Layer 6 of a small transformer language model trained on English Wikipedia (9 layers, counted from 0, width 128).
A neuron adds its activation times its output weights to the MLP's output. To switch it off is to set its activation to zero at one token and run the rest of the model.
A neuron's activation on a vector x is GELU(weights . x + bias), where the dot is the dot product.

Input weights of the MLP neurons that the questions are about. A number n stands for n times 0.0089.
n60 (bias 0.004): -11 -23 48 10 -7 -22 -32 -10 26 34 25 -9 -2 2 -22 -18 -10 -14 -19 36 -22 -26 9 15 -18 -39 69 -12 19 -35 -34 3 2 11 13 -48 -22 8 30 -39 17 -8 6 -18 4 58 15 43 22 5 24 -6 -7 34 20 13 36 -40 -10 -23 13 7 -16 24 27 32 -5 -24 -23 -28 -5 -15 6 -31 -21 0 4 10 8 51 -5 -15 -5 58 -31 -44 24 -6 56 17 13 43 -3 -37 13 26 -10 -18 -55 0 2 -15 -31 -3 19 29 8 -45 4 -18 -13 -12 -7 -8 -14 -59 4 49 -1 68 -24 -9 -28 -21 -12 6 -9 -34
n72 (bias -0.049): 17 19 14 -36 79 -8 -10 29 -3 59 -6 -44 -20 38 43 26 18 -46 -34 -72 15 20 -20 53 19 -31 -22 35 -10 -13 -18 -11 1 43 34 -20 -1 -7 5 -47 -5 7 33 16 4 -22 -18 -42 -6 24 -55 13 -27 29 -23 82 20 29 12 25 5 -7 14 -14 -18 22 -3 -3 12 26 39 -41 -34 -4 -53 39 -45 7 -5 1 -8 29 -8 -11 9 -8 -20 -9 4 4 20 -17 27 -24 36 16 -36 -9 -55 27 -9 26 -62 -13 28 -14 13 -22 29 14 -37 18 -8 35 5 -27 -57 17 -8 -3 -11 -9 0 -18 32 7 -17 16
n82 (bias -0.005): -7 -8 -33 -7 -30 -6 -27 -1 -22 6 34 -16 -30 20 -2 1 14 8 -22 12 25 -24 3 13 32 12 26 1 32 38 26 36 -13 24 -7 27 -3 -1 -20 20 -14 16 -6 19 18 24 -6 10 -14 -2 7 -38 26 -7 31 -30 25 16 -43 7 54 -11 59 -25 -8 -8 -9 -47 47 -3 14 -17 -39 9 -28 52 7 22 -9 -21 -15 25 17 -9 28 -11 -32 -4 -7 -15 2 5 -19 28 -8 -22 -28 -7 -44 3 -19 -17 -4 26 23 -15 20 26 1 9 -33 16 -12 40 8 -1 39 -19 -56 -11 -14 -40 27 -5 -75 21 24 -7
n149 (bias -0.044): 29 44 23 -50 15 -2 -18 -50 2 20 -2 -44 -5 -13 4 6 5 -1 -33 21 8 18 -28 13 -54 20 2 -2 -11 -2 -24 -3 4 -29 25 9 -42 25 -2 22 27 31 30 8 1 -60 -23 14 58 -9 -21 15 -3 -27 4 -48 -19 5 -60 -14 29 18 -10 30 13 -21 3 14 -46 29 -13 21 7 -17 33 51 -41 -21 -26 27 1 14 22 34 50 11 10 -28 -12 7 -34 1 -20 39 -14 58 14 -17 -4 3 -54 28 2 -17 -7 -27 -2 -46 52 -1 16 70 -10 -9 -34 -18 3 -8 -6 32 26 -33 19 -12 6 19 52 -18
n269 (bias -0.029): -8 -6 60 6 12 24 -61 -70 -20 -5 31 -24 -36 39 11 13 -34 22 14 -22 -33 37 -28 27 11 -68 16 -3 -18 17 -33 18 55 -29 5 6 -16 -18 11 -16 40 -18 -11 5 57 -31 7 -44 2 -9 -19 -2 6 -30 -8 -63 -11 16 -23 7 35 10 26 21 -23 -25 -2 17 -48 26 -21 -16 35 27 30 28 -21 9 45 -33 10 36 -34 7 -14 11 41 -17 -34 6 -3 22 7 16 -44 -27 3 -24 19 -41 -13 13 33 -14 16 12 -19 17 4 -29 26 21 -21 8 -21 -29 -40 39 34 12 -30 2 56 13 43 4 40 -22
n361 (bias -0.006): 26 -12 20 -7 0 -5 34 -11 -33 -46 10 -29 -10 -11 9 19 -23 -26 -4 7 -56 23 -31 33 -28 -24 30 21 9 -16 -55 8 -13 27 -8 -21 4 8 48 -11 12 3 -6 22 60 11 -5 20 36 -12 -10 -13 -31 -2 2 -18 -41 19 -17 -7 -28 15 13 -1 -45 -33 -37 14 30 -31 7 -67 -20 -6 20 -32 -7 40 -20 6 31 -17 22 71 10 -12 1 31 7 16 40 4 -44 -15 20 14 32 20 -2 50 24 7 25 -44 -24 4 -1 -28 -24 -9 33 33 31 -6 -15 -7 3 -5 -9 -32 31 3 -39 17 20 38 -16 -8
n433 (bias -0.037): -32 1 -8 5 11 54 1 16 -51 -45 14 -2 -18 15 -17 0 -6 43 29 -4 -28 -24 -40 12 -44 -5 -5 -2 2 -11 25 -14 -4 -53 -31 -33 22 -25 30 1 -1 -8 2 36 24 -2 2 -33 7 -1 13 21 13 5 -67 3 -8 38 -16 -41 -5 -12 -5 8 15 -11 -19 -6 47 17 -10 14 22 -14 -3 23 -15 -8 -21 35 -2 5 7 40 -3 -26 -34 -29 -6 -13 -40 -4 -18 25 2 27 35 24 15 -16 29 3 11 5 -5 11 -35 47 36 -22 -25 2 -38 20 19 -4 31 30 -94 -16 4 23 55 12 37 -15 -23 21
n450 (bias -0.043): 34 31 -26 14 -12 65 -68 -23 7 -37 -24 -9 4 37 25 12 -11 26 38 -5 23 -12 -6 -54 -46 -6 53 18 31 -20 -81 13 32 24 7 -14 34 -3 74 -30 -12 -40 -14 52 30 22 -20 1 -4 14 -40 -7 3 2 -39 -36 74 1 -23 19 39 18 -32 -9 28 -16 15 -22 -13 23 -52 -5 -32 2 -33 -14 41 23 -16 -72 5 -10 -24 -12 16 -6 79 -33 -7 6 16 69 -16 8 24 12 4 -1 22 7 -43 30 -4 15 13 26 18 -24 28 -12 -24 1 -22 -31 -4 17 -12 -9 15 15 -17 -7 0 -16 -13 19 -93 -15

Output weights of the MLP neurons that the questions are about. A number n stands for n times 0.002.
n60: -3 -13 16 5 -3 10 -11 17 1 37 30 7 21 9 -26 0 14 10 7 9 -5 -20 -2 23 -38 -22 4 27 -22 9 27 -8 37 12 10 -27 -5 -1 -3 -15 13 -22 4 9 25 21 5 5 -11 16 -29 10 32 -3 18 -16 24 8 15 14 -3 -5 25 -16 -20 6 8 -60 27 -2 6 6 -27 18 -4 -6 -20 18 -2 -8 41 -18 15 14 17 -24 -1 1 31 -8 -38 -18 -6 9 13 2 -22 20 -14 2 3 -2 -20 2 -11 15 -2 7 -15 -29 1 -32 3 1 9 -30 -2 14 -28 10 -17 17 -16 -22 6 -26 -33 -11
n72: -4 20 -8 -3 44 -11 17 15 3 8 -42 -14 -3 -23 -48 -1 31 10 -31 11 12 -14 -13 50 -3 -27 7 -18 -10 -33 -1 -27 -1 -17 1 13 58 25 64 -3 25 -5 5 19 -22 -4 5 -34 -11 19 -33 -42 10 2 -2 7 -17 -5 -45 10 25 19 -12 23 -32 7 10 4 -17 4 -31 9 6 18 -42 47 -37 -8 -7 1 -6 -3 33 22 -10 -13 -5 1 5 29 -8 11 -9 41 8 12 4 0 -13 -9 -21 22 -2 5 -1 11 12 -27 -21 -26 -26 5 0 25 38 -2 4 6 -31 -30 2 1 1 43 17 22 11 0
n82: 13 -13 -19 -7 12 7 -22 11 -15 -11 -4 15 5 -24 -8 -9 21 21 2 -11 12 -16 5 0 -20 9 3 -18 6 7 -16 22 3 -17 -12 -11 16 24 -35 -6 5 8 -3 -14 10 22 -9 -7 2 -7 -22 22 -8 -6 -17 17 -13 -10 -4 -17 -2 23 9 20 10 -15 -6 31 27 3 15 -43 -28 -13 -15 22 -7 -5 25 -8 4 12 52 -9 -2 -5 18 22 -24 -39 18 26 14 19 16 -9 -11 2 -29 14 17 0 0 -4 -26 -10 -16 3 -10 -6 -31 22 -14 31 7 1 5 -4 0 38 2 -23 8 -9 26 17 -8 -4
n149: -19 -23 19 7 -13 15 -2 4 -1 -16 2 -10 38 -12 -26 -22 -2 1 -18 10 3 8 1 -12 11 6 6 6 -27 -6 28 -6 7 36 13 13 51 -17 24 47 -12 3 -17 6 30 38 8 -9 -13 1 10 -9 -12 -24 30 -8 2 -18 8 13 -4 25 -7 23 15 -10 0 -1 -42 -21 -14 19 53 23 9 19 2 4 -25 -11 -11 12 -24 -33 -9 23 9 11 -15 3 20 -5 6 -36 16 17 -10 -20 -55 -28 -21 -13 27 1 26 -4 -23 -16 12 -33 -37 -10 11 -14 -32 6 31 -13 6 -12 5 -31 -8 24 -6 17 -12 24
n269: 17 3 -13 -13 15 -8 -6 1 5 6 27 2 3 27 -3 -14 35 -13 -37 1 15 7 3 -23 -34 -32 19 72 23 -29 -14 -52 -6 -16 14 -18 -3 24 13 -46 -20 -8 13 -4 -15 1 -5 -20 -18 20 35 -33 -20 -18 -16 4 7 -7 43 19 -1 -16 6 -20 26 12 28 19 12 -18 8 17 -24 -26 -10 -10 10 -22 -13 4 5 -1 1 -6 2 13 -17 43 14 -43 -36 28 30 -42 -3 4 -17 -3 -7 15 48 34 18 5 27 31 11 -14 -10 -28 -58 -12 1 -14 4 15 11 -3 7 -1 36 17 -16 30 -18 19 -29 20
n361: -10 -7 -10 -12 18 18 7 11 -10 14 -18 -14 6 10 35 -61 30 33 -8 -45 8 4 35 -18 -33 44 -24 0 39 15 -30 -36 0 14 -3 37 9 -1 -2 -9 -22 27 -40 -3 -4 -12 7 -33 -15 50 -15 -1 15 -52 -32 -1 -31 -16 31 9 -3 1 -12 -16 18 -44 -40 -10 2 21 -22 26 9 -4 23 -25 -16 -14 -1 -14 28 -31 31 43 41 -20 35 -10 -2 23 8 17 -2 22 -4 11 -28 18 -3 14 37 -21 16 -50 -10 18 -5 31 36 -30 -6 12 25 -32 15 -24 -11 18 -8 -2 -14 -17 17 40 -13 -13 15 -1
n433: 23 31 21 25 -19 4 -4 12 15 26 -10 -6 12 -19 8 -21 -5 -9 -4 -6 1 27 12 9 5 -18 -8 -3 -40 5 35 10 -7 7 -25 -17 -40 24 21 14 -4 8 32 -17 17 -35 12 22 22 3 -5 8 40 -10 -18 4 -2 -24 -1 -4 32 6 13 -2 -24 3 6 -35 36 6 -9 -11 12 -21 6 -56 37 -14 9 -10 -4 -3 -1 0 22 -8 -24 -24 6 -7 2 -16 1 -15 20 1 18 12 -14 16 5 -16 -7 14 2 -27 -12 4 -17 2 17 1 25 -13 -17 16 -20 -34 -12 5 -15 11 -12 10 -15 26 -9 18
n450: 1 -21 11 15 -17 -3 38 18 -31 0 -35 4 10 -34 7 -4 -8 -24 3 -16 -8 10 -8 12 -23 -10 6 -44 1 -29 -44 33 16 -8 11 -25 15 16 -45 -1 -5 28 15 -11 10 -6 1 -19 -13 -52 20 4 32 -45 -4 13 14 -4 -12 22 39 14 7 -2 40 -18 -19 -13 18 3 -17 5 5 -6 17 -19 -11 28 18 -34 -8 3 -13 9 16 21 -2 47 0 -96 -2 -21 -15 1 4 44 31 -6 11 -16 25 -24 -28 8 -5 40 -15 26 48 7 -7 -18 -14 -19 -4 3 -7 27 34 10 -24 7 8 46 -7 36 1 -11

Each question names a token from some text and the token that comes next. It shows the vector x that enters the MLP there. A number n stands for n times 0.054.

Then comes g, the gradient of the next token's log-probability with respect to the MLP's output, scaled to length 1. A neuron's effect is roughly proportional to its activation times (output weights . g). A number n stands for n times 0.0035.

"ad", then "ag"
x: -24 1 15 12 -20 -55 18 9 9 27 -15 21 -8 2 -21 2 -1 -8 4 13 -26 6 -25 -16 15 -5 15 39 -19 0 -22 -16 -42 -46 -18 -6 2 -17 -16 -15 -4 -14 -1 -15 -10 32 -19 10 2 -1 49 -29 -7 16 17 -14 -1 17 8 33 26 47 23 -4 43 0 42 -4 2 -10 -27 9 26 30 -43 -5 13 -11 20 -2 30 22 2 27 -15 -2 8 -6 -16 -12 -36 -18 5 -3 12 21 22 4 -13 -9 -22 19 3 20 -37 -13 0 30 -9 -30 -15 -26 17 13 -11 31 3 21 -2 -13 -23 -10 40 14 16 13 -5 -40
g: 14 -37 -32 27 17 29 -20 17 37 36 10 37 -34 0 12 47 12 4 -23 -36 2 11 -13 16 54 18 7 2 0 -2 23 6 -16 -50 -7 -37 -10 45 20 18 8 -10 38 86 -43 -9 21 -5 5 3 3 2 -13 -23 -19 29 -21 17 19 22 -5 49 30 7 -11 17 13 22 -5 -22 -36 9 -16 -3 -15 -14 75 -42 -45 -25 16 -16 16 17 -34 1 3 12 20 36 -16 -37 -4 -8 -5 -9 -7 -3 -17 0 -29 -85 -15 -1 13 -10 -38 9 7 -17 2 -15 8 14 -2 -13 22 1 -14 -4 16 -33 -39 -23 -23 -30 18 20
Switching off which neuron hurts the next token most? n433

"ik", then " T"
x: 10 -1 20 2 -11 -3 2 11 19 2 -1 25 18 -14 0 23 27 3 5 3 -16 -6 -23 4 10 0 10 48 -12 -19 -1 12 -28 5 -5 10 -16 -10 -8 -30 -15 -8 13 -3 -30 47 -20 -9 12 11 72 -4 2 -2 23 -35 16 -13 -14 -1 8 43 47 -17 31 12 20 -9 7 -26 -54 -10 14 0 -38 -5 -4 0 33 14 19 30 4 -1 -3 21 3 1 -10 -11 -33 -9 17 -16 11 8 -13 20 -24 -1 -19 -4 4 35 -34 -21 -21 7 -51 -41 -2 -2 11 11 -36 21 9 -6 20 20 -36 -17 26 5 -5 4 -38 -26
g: 37 -36 9 12 -21 13 -22 12 -43 43 7 22 68 -55 1 -15 -14 2 3 -6 -3 13 -18 -11 4 1 12 -64 41 -2 -40 -1 31 -20 -33 -31 -13 23 -55 13 25 51 21 -10 -2 -14 -26 2 25 -27 18 31 38 -35 16 29 -6 -40 5 23 8 -5 12 13 -9 -2 14 -30 -13 24 1 17 66 -35 33 9 -5 9 -12 8 26 -1 -5 -4 53 -4 -10 34 -10 -53 -5 27 -5 3 -13 3 20 -3 15 -13 0 -69 -36 23 26 -6 1 14 21 -7 -10 2 -11 -1 5 38 -35 -15 -7 -11 -24 29 -19 -13 13 19 -59 -14
Which two neurons, each switched off alone, lower its probability most, in order? n450, n82

" in", then " De"
x: 19 17 13 0 34 -9 30 -7 17 -23 17 -16 17 -3 -54 10 22 -18 -22 22 -21 -17 -15 8 38 -19 3 48 -3 -14 -28 28 -8 -21 -5 1 -6 10 -43 -2 -10 18 -3 -14 -10 2 6 -12 8 -8 -7 19 -23 19 0 21 -39 0 -14 5 -19 51 1 8 10 -7 6 3 -35 -12 -5 14 51 7 -39 -10 -2 -6 23 32 14 33 -6 -24 17 0 24 -15 -27 -19 -9 -36 6 5 17 12 38 7 3 -3 -18 -5 1 -5 -9 -14 -4 14 -14 -48 -24 -23 11 6 -5 31 15 5 9 13 4 -18 8 23 -2 35 -1 -28
g: -42 9 53 -25 12 2 42 -25 -47 19 -24 -3 28 -28 13 13 14 -49 -31 -3 10 -39 -9 17 43 -1 6 -10 -17 16 -6 -9 11 -17 -28 -12 10 -36 27 3 22 26 -4 24 -21 -5 4 -8 11 -10 15 -22 25 0 7 -31 19 -22 -44 49 -1 8 25 24 -26 40 25 4 -13 33 -23 13 7 9 17 34 23 37 -19 0 19 -20 -71 -6 17 36 38 -23 -16 5 -10 18 -6 5 14 35 44 -20 -35 -47 -41 34 -17 31 44 10 -12 -8 -22 9 -12 43 17 -33 -31 -28 -30 -40 -12 -42 7 -33 -1 -13 28 33 6 -2
Switching off which neuron hurts the next token most? n149

" My", then "ster"
x: 11 -42 7 -8 20 -27 48 18 22 16 3 17 -21 -8 9 1 36 -16 -6 5 11 -3 -19 -6 25 -18 3 33 9 -40 10 -13 -52 14 -33 13 32 8 -41 -13 21 6 -4 -4 -30 35 3 -9 20 0 2 -35 26 30 1 3 -2 -6 5 7 3 18 13 4 23 23 23 4 -12 -15 -36 -18 39 -6 -2 1 14 15 34 19 7 -11 15 -2 -6 0 -19 -10 -32 -6 -53 -31 -22 -34 -1 23 22 21 -12 9 -16 -13 5 20 5 4 0 25 18 -17 -20 -26 0 19 -1 14 -19 -28 -3 -17 11 -43 5 18 -5 30 -2 -31
g: -35 -22 -24 14 21 -10 -21 -11 7 -44 13 11 30 6 -33 -20 -17 -13 9 0 23 32 17 22 -29 -18 -69 12 -25 -40 2 12 2 28 -58 12 9 -9 7 -26 -22 -9 -41 27 -25 12 -31 54 2 0 2 20 -22 3 -4 18 63 35 10 -21 -14 44 -39 -7 -1 -30 -4 58 31 -11 -15 -37 -7 -13 -11 -7 14 13 20 6 -13 -13 -15 10 -6 -5 6 12 2 17 42 -8 35 3 29 0 -62 12 10 18 -22 -39 41 20 -32 -37 37 16 9 -27 -5 8 -13 20 40 16 -27 -34 39 -13 24 31 9 58 -20 12 -12 1
Which neuron, switched off, raises the next token's probability most? n60

" Bur", then "m"
x: -4 -2 19 -1 16 -27 -1 31 24 10 28 1 -7 22 -28 -14 21 -32 11 -2 -13 -11 -34 9 35 -31 32 46 -16 -36 -25 5 -35 1 1 13 24 2 -40 -4 -23 -9 8 1 -34 18 -24 -16 -2 23 15 -10 7 29 9 10 9 -11 -10 0 -12 15 32 -8 -1 1 31 -27 -12 -8 -11 -21 9 17 -24 14 13 18 39 36 6 6 -8 30 4 7 1 -2 -6 9 -42 -25 -2 -14 -18 41 22 -8 -4 -9 -43 2 22 13 -3 -20 -11 29 -5 -31 -15 -34 22 25 -20 32 -14 -11 25 25 -34 -25 18 23 2 -3 -12 -22
g: 16 12 34 9 60 7 67 1 -47 11 -27 -22 -3 -3 -12 31 20 35 -8 -22 -32 -43 7 43 -52 15 -40 25 5 21 29 -13 -11 33 -5 0 -4 -30 25 -47 7 -16 50 -8 -11 -53 12 20 -23 35 -4 -33 -9 41 -15 -27 -2 -30 1 -8 -9 -17 -2 31 2 -25 2 -8 -10 26 0 52 -1 -5 -28 -9 28 12 -14 22 -50 -34 13 -13 64 -15 11 15 -8 -17 -26 -21 9 24 -7 15 -19 -4 -4 4 -34 19 -10 -27 13 13 -6 28 -37 -1 -4 22 48 -4 -38 19 15 21 -2 -26 52 -4 -45 20 -1 -4 -4 -22
Which neuron, switched off, raises the next token's probability most? n82

" decl", then "ines"
x: -5 -16 34 6 38 -4 -8 -5 49 -40 -16 9 16 18 10 5 47 2 4 17 -12 6 -26 -6 35 -12 -3 8 -12 -33 -7 7 -26 0 0 25 0 -22 -31 -5 -13 -20 7 -4 -22 -13 -11 14 0 21 -8 -9 -7 -7 -8 2 -2 -2 29 17 -6 48 11 15 14 16 4 -9 -10 8 20 4 51 8 -15 9 -1 -6 38 -5 16 26 4 -33 -2 6 -18 -13 -21 -5 -3 -27 19 -31 13 -18 14 15 3 -1 -30 19 -22 5 -28 -14 -31 8 6 -13 -52 -3 12 -6 14 -6 11 -25 40 8 13 -72 26 -21 -10 16 6 -10
g: -7 -19 8 -45 -25 14 -24 -43 -15 15 -23 -28 17 8 36 -2 -33 24 -2 9 23 19 -43 17 48 -27 -2 -34 16 -52 -8 -29 -32 -13 -4 -24 3 -21 38 -16 -82 19 -12 -15 13 -43 28 -8 33 -33 8 0 -17 6 14 -21 -12 -28 7 32 16 -5 19 31 -14 33 26 21 -10 -22 -40 -41 -26 -4 12 7 -11 -24 -44 20 45 14 11 18 66 -18 8 0 27 1 37 -19 22 4 -1 -14 -18 4 -22 18 -1 4 -2 42 1 20 3 24 -42 -14 -20 7 12 38 17 7 -1 8 9 71 -16 -11 -16 24 23 6 52 9
Switching off which neuron hurts the next token most? n72

" as", then " it"
x: 14 -5 38 -2 17 5 17 18 37 -30 -5 11 -7 9 -15 1 18 13 -5 17 -20 8 -20 19 40 -12 -1 37 -9 -30 -19 16 -10 -12 -18 2 -20 5 -24 -21 10 22 7 -7 -26 -1 13 12 0 2 14 -8 -19 -30 4 2 -14 -2 5 -2 -22 37 4 18 30 -1 3 0 -24 -20 -15 -1 72 15 -21 12 14 8 19 -3 26 2 -21 2 20 -14 11 -35 -17 -12 -16 -41 11 -1 -17 7 35 7 6 -5 -19 19 0 14 -25 -47 -10 25 -6 -28 -45 -22 -7 4 4 29 13 -16 13 21 9 -49 13 4 14 3 19 -33
g: -30 -28 -3 -2 -38 -34 -5 13 42 20 34 11 5 -35 -49 24 -41 -1 18 -26 -13 9 5 -54 -5 4 7 -26 -16 -14 -37 20 53 48 0 -1 -19 1 12 2 19 14 -24 30 47 -13 22 3 -28 -9 46 -14 8 -3 -47 5 7 1 13 -31 2 -3 30 -11 18 10 -3 -12 -29 20 20 28 -13 -28 10 21 28 14 -22 -25 43 28 26 -23 3 3 35 -2 18 -12 14 3 25 -20 -6 -5 -4 -41 34 18 -36 58 18 -14 35 1 -52 -30 42 -16 0 3 -26 -58 -11 10 -48 32 8 8 -41 -19 34 11 -42 22 21 -5
Switching off which neuron hurts the next token most? n149

"ri", then "pts"
x: -11 -12 29 -12 35 -10 14 0 16 -20 4 3 22 2 -28 11 33 -19 16 9 -17 28 -32 -17 -17 6 5 40 6 -33 -10 1 -22 -12 -30 -23 1 14 12 -28 -13 9 -5 19 4 14 -10 24 0 -18 23 -25 -9 -1 34 22 -43 -4 8 0 -22 40 10 1 47 19 8 -16 1 -17 -30 21 28 27 -24 -17 18 17 9 26 32 9 -35 16 -6 13 -5 4 6 -5 16 -27 11 -27 1 23 -31 32 -14 10 -24 4 0 -28 -29 17 4 8 -18 -38 -52 -27 -19 32 -9 6 17 -22 -3 -10 -2 -10 27 12 14 46 -14 -27
g: -72 -22 8 37 -24 62 -7 4 -10 8 -26 17 34 -13 -22 24 45 7 -36 -9 37 9 34 12 20 18 -33 19 -22 -62 -6 -3 -29 0 -38 17 15 -37 30 0 -41 36 32 44 -10 -1 37 14 -45 6 -7 -19 5 18 -8 12 -36 17 24 -29 18 34 -1 -2 -41 3 6 28 -18 18 -14 -20 4 -32 5 11 -7 -20 -13 -11 -2 45 8 -9 -26 -33 6 -21 1 -36 23 -4 -16 -53 9 11 -25 12 -2 43 12 -8 -29 -3 -5 30 -32 -11 1 44 -2 14 -22 9 64 0 -11 -6 41 14 -21 -33 -5 -16 -3 34 26 1
Switching off which neuron hurts the next token most? n361

" ", then "2"
x: -2 16 11 1 17 -16 12 -1 25 -1 -15 11 4 5 -28 -6 19 -19 -16 31 -30 -3 -30 -16 16 13 10 31 -2 -24 -34 39 -8 -24 -24 19 16 -16 -15 -5 4 -6 27 -12 -7 13 3 -6 -2 -3 -3 2 -54 9 27 2 -37 10 -27 13 -2 1 8 -12 27 7 12 1 -14 -22 -18 3 64 -2 -18 23 -16 8 -1 20 40 2 4 -27 15 13 -13 9 -40 9 1 -32 25 5 -2 6 19 7 -7 22 -25 22 28 -3 -2 -39 -40 11 -17 -9 -29 -8 3 12 -6 27 30 -9 12 30 -12 -5 4 21 -14 41 -26 -46
g: -5 -23 15 35 -6 14 -10 -26 32 2 -4 15 25 -9 -4 33 -9 -33 -34 -5 18 -46 10 -7 -15 1 24 -3 -32 -42 22 37 -18 12 4 -22 -6 9 -6 -14 6 -42 28 -27 -6 -5 -18 -17 18 -35 0 -66 35 13 66 -14 40 40 -6 50 -11 18 -9 36 18 -5 -24 0 -62 -7 20 3 -30 -8 -5 15 51 -7 -35 -17 21 21 -15 -19 36 23 -10 -12 -23 -55 8 -3 16 -17 -9 3 40 35 34 10 10 -2 -54 1 -7 -36 -29 -1 18 28 0 -42 12 6 -20 47 10 25 -59 -6 15 44 -13 2 20 -3 8 15
Which neuron, switched off, raises the next token's probability most? n361

"ai", then " sc"
x: 28 27 -21 -7 -19 18 -1 20 17 27 -4 20 20 7 -12 -4 40 -23 4 13 -19 -19 0 -21 37 22 13 59 -8 -11 -31 24 -17 0 -4 -14 -11 -23 1 -8 6 0 15 -8 -38 22 -29 -1 -13 -19 61 -6 -19 -11 11 -4 1 -28 -9 20 3 18 -1 -2 34 7 28 12 13 -5 -19 7 17 -19 -50 28 9 -1 19 0 29 17 1 20 -11 33 -10 18 -21 -8 -32 -20 -27 -5 -18 16 -4 26 10 -8 -53 18 9 19 -16 -9 -14 14 -19 -53 -22 -10 -4 6 -9 21 13 -23 13 -7 -25 4 14 10 -21 19 -34 -16
g: 36 -37 4 42 -16 -40 6 15 3 8 4 6 14 61 5 27 -17 54 -42 2 8 30 8 -11 8 7 -4 -29 16 -6 -19 23 16 -7 -9 -7 -39 24 -63 -56 9 18 -25 -22 12 -22 9 -19 -11 -32 38 21 -32 -18 -19 8 2 -1 -14 -9 4 6 36 -38 -4 30 6 -18 40 26 -3 -11 17 -32 9 -26 44 -7 -4 17 22 4 -38 8 6 -73 -66 -20 11 -37 -8 6 11 33 35 1 16 0 12 -20 26 -2 -10 19 5 27 -62 11 31 -10 -19 -6 -19 -56 11 23 28 29 0 -10 46 -6 -12 5 13 29 12 -18
Switching off which neuron hurts the next token most? n450

"ow", then " he"
x: 1 -11 25 1 27 5 -8 18 42 22 5 -1 -6 -2 -22 4 13 15 26 -12 -19 9 -34 -32 -1 -10 10 61 -13 -26 -12 26 1 -7 -6 22 31 0 -17 -18 -18 10 -1 -9 -1 -3 -2 -25 -1 1 48 0 -10 30 7 -15 -9 -31 7 7 -1 48 22 -16 2 15 22 -25 -8 -20 -24 9 9 2 -24 -16 -15 -9 11 50 10 37 -10 1 18 -7 12 -18 -2 -31 -4 -8 -9 4 24 27 -26 11 -21 -8 -34 13 -25 9 -15 -29 -17 25 0 -35 -32 -32 1 -7 9 17 42 -16 28 3 -27 -5 22 4 14 40 -40 -24
g: 11 4 11 5 20 42 19 36 44 29 5 -5 19 -8 0 -23 -58 -2 29 -17 -16 -2 -9 26 6 -3 5 -54 2 -1 24 24 67 -12 -7 21 -18 32 -26 -36 23 3 49 3 14 18 9 -3 15 2 14 27 -3 -52 7 -28 4 8 -21 -78 -24 1 -8 14 0 -18 -15 -11 -7 1 -12 0 15 -18 -4 -34 36 42 -15 -22 28 -42 26 -17 10 -31 -2 57 -29 -46 35 -36 -17 -47 -13 36 18 -5 -4 12 -34 -6 13 36 42 -30 -5 3 36 -24 7 -1 -14 -20 -2 -24 -32 -27 20 -50 -5 -21 22 21 -8 10 24 23
Switching off which neuron hurts the next token most? n450

".", then " He"
x: 8 -20 22 -6 9 9 5 -5 16 0 -10 -7 -5 10 -16 -4 17 -12 -17 33 -18 30 -46 9 3 -7 -11 30 -1 -13 -17 16 -15 -14 -13 -11 24 -23 -33 -55 -7 12 -4 -3 -11 -1 13 -11 1 17 28 -19 -4 18 13 11 -18 -15 -7 25 9 21 9 25 17 4 13 -13 -37 -6 -19 12 76 -2 -36 11 5 19 22 -3 23 14 -3 -6 12 0 0 -9 -11 11 -19 -37 13 -8 17 20 17 17 8 2 -30 -11 -18 25 -25 -6 -1 9 19 -2 -56 -25 -3 8 -9 2 19 -6 8 12 -18 -52 40 6 6 19 22 -28
g: 12 21 -7 -23 69 24 59 25 15 -10 18 -55 32 -16 -10 8 -8 -37 9 -40 -13 20 5 2 -10 -13 21 -17 -53 -4 41 45 -9 -16 -25 32 16 -44 8 23 34 8 1 -16 -19 40 -42 -2 -6 53 -6 12 22 -5 -4 -18 13 -25 -3 -3 -20 -13 7 -20 -34 23 2 8 25 -9 -20 3 1 -9 -33 -24 62 32 -10 12 19 -10 9 -5 27 4 -24 15 -24 -12 27 -3 -4 -54 1 48 -7 -31 36 15 -7 9 5 -39 22 -1 5 -57 39 14 -18 10 37 5 14 -18 -9 -43 6 -54 -28 -5 26 -3 6 -7 -7 -44
Switching off which neuron hurts the next token most? n149

"ai", then " N"
x: 22 24 -34 -14 -14 5 13 24 9 20 4 26 10 8 -15 -2 29 -15 2 11 -16 -25 2 -18 35 24 0 67 -24 -20 -41 21 -26 -11 -12 -11 -11 -4 6 -8 4 -9 24 -1 -29 -2 -35 -10 -13 -27 55 -3 -14 -21 12 -4 -12 -23 -6 13 10 35 7 -5 35 10 24 7 4 -14 -19 19 12 -14 -32 17 16 12 33 -18 38 9 1 27 -9 18 -17 16 -34 -4 -32 -19 -28 7 -26 19 11 18 12 -1 -53 16 13 23 -5 5 1 22 -25 -44 -27 -4 -6 8 -1 18 6 -17 11 -5 -23 4 19 9 -5 27 -27 -19
g: -12 -37 40 35 14 0 2 -7 -16 13 -15 6 35 -53 20 24 17 19 19 -23 10 0 -23 -21 -23 36 -8 -71 5 -23 10 17 12 -38 20 -21 -32 -15 -47 6 -28 29 20 -17 31 -21 -18 19 -1 -44 4 9 23 -13 41 -16 -11 16 -33 22 -8 9 17 19 -15 18 8 -35 18 8 -26 30 56 -42 30 11 -10 23 -3 29 62 -11 -18 -16 45 3 -35 20 -2 -48 -5 3 17 4 -5 -32 41 -1 15 -16 12 -34 -8 60 47 11 12 15 27 5 -7 -12 -1 -6 6 5 -57 19 -22 -43 6 -30 -17 -33 1 8 16 -23
Switching off which neuron hurts the next token most? n450

" pro", then "b"
x: 15 -8 26 12 27 0 25 2 47 -29 -28 -1 -10 29 -15 0 27 -24 -17 -7 -6 -10 -1 -26 21 -16 -14 28 -6 -7 -18 14 -49 3 -9 0 28 4 -20 -9 -17 8 1 -6 -39 -3 -28 -3 4 4 2 -11 -19 -4 25 29 -21 -14 -12 45 11 62 1 -6 1 -4 20 0 1 -43 -6 17 44 -2 -5 5 -28 9 41 19 19 2 -20 -23 25 -12 -4 -27 -15 -19 -21 -5 28 30 12 18 -8 11 2 -7 -11 -10 -9 18 5 -28 -10 12 -6 -27 -42 -19 18 14 3 36 12 -9 8 14 -22 -25 41 10 8 -10 13 -25
g: -26 -1 56 14 6 3 -59 33 -12 0 -12 -15 3 9 38 -15 21 10 -19 14 -3 6 16 -13 23 8 25 58 -27 19 7 -30 -3 -29 -51 9 -3 21 -5 10 -14 -45 6 -34 -32 -2 11 -18 -23 24 -16 45 45 10 12 28 -8 -32 24 4 -22 -34 1 -4 15 44 7 -35 -8 -19 18 -41 -11 -11 -15 -24 -16 -31 17 -9 -32 -19 14 29 12 17 13 -10 4 24 28 -37 44 23 57 2 27 6 -10 -49 -19 -24 4 -4 4 -6 16 22 -43 15 -8 12 -18 45 55 29 38 -28 -9 -67 -28 -7 -31 26 -8 6 2 -15
Switching off which neuron hurts the next token most? n72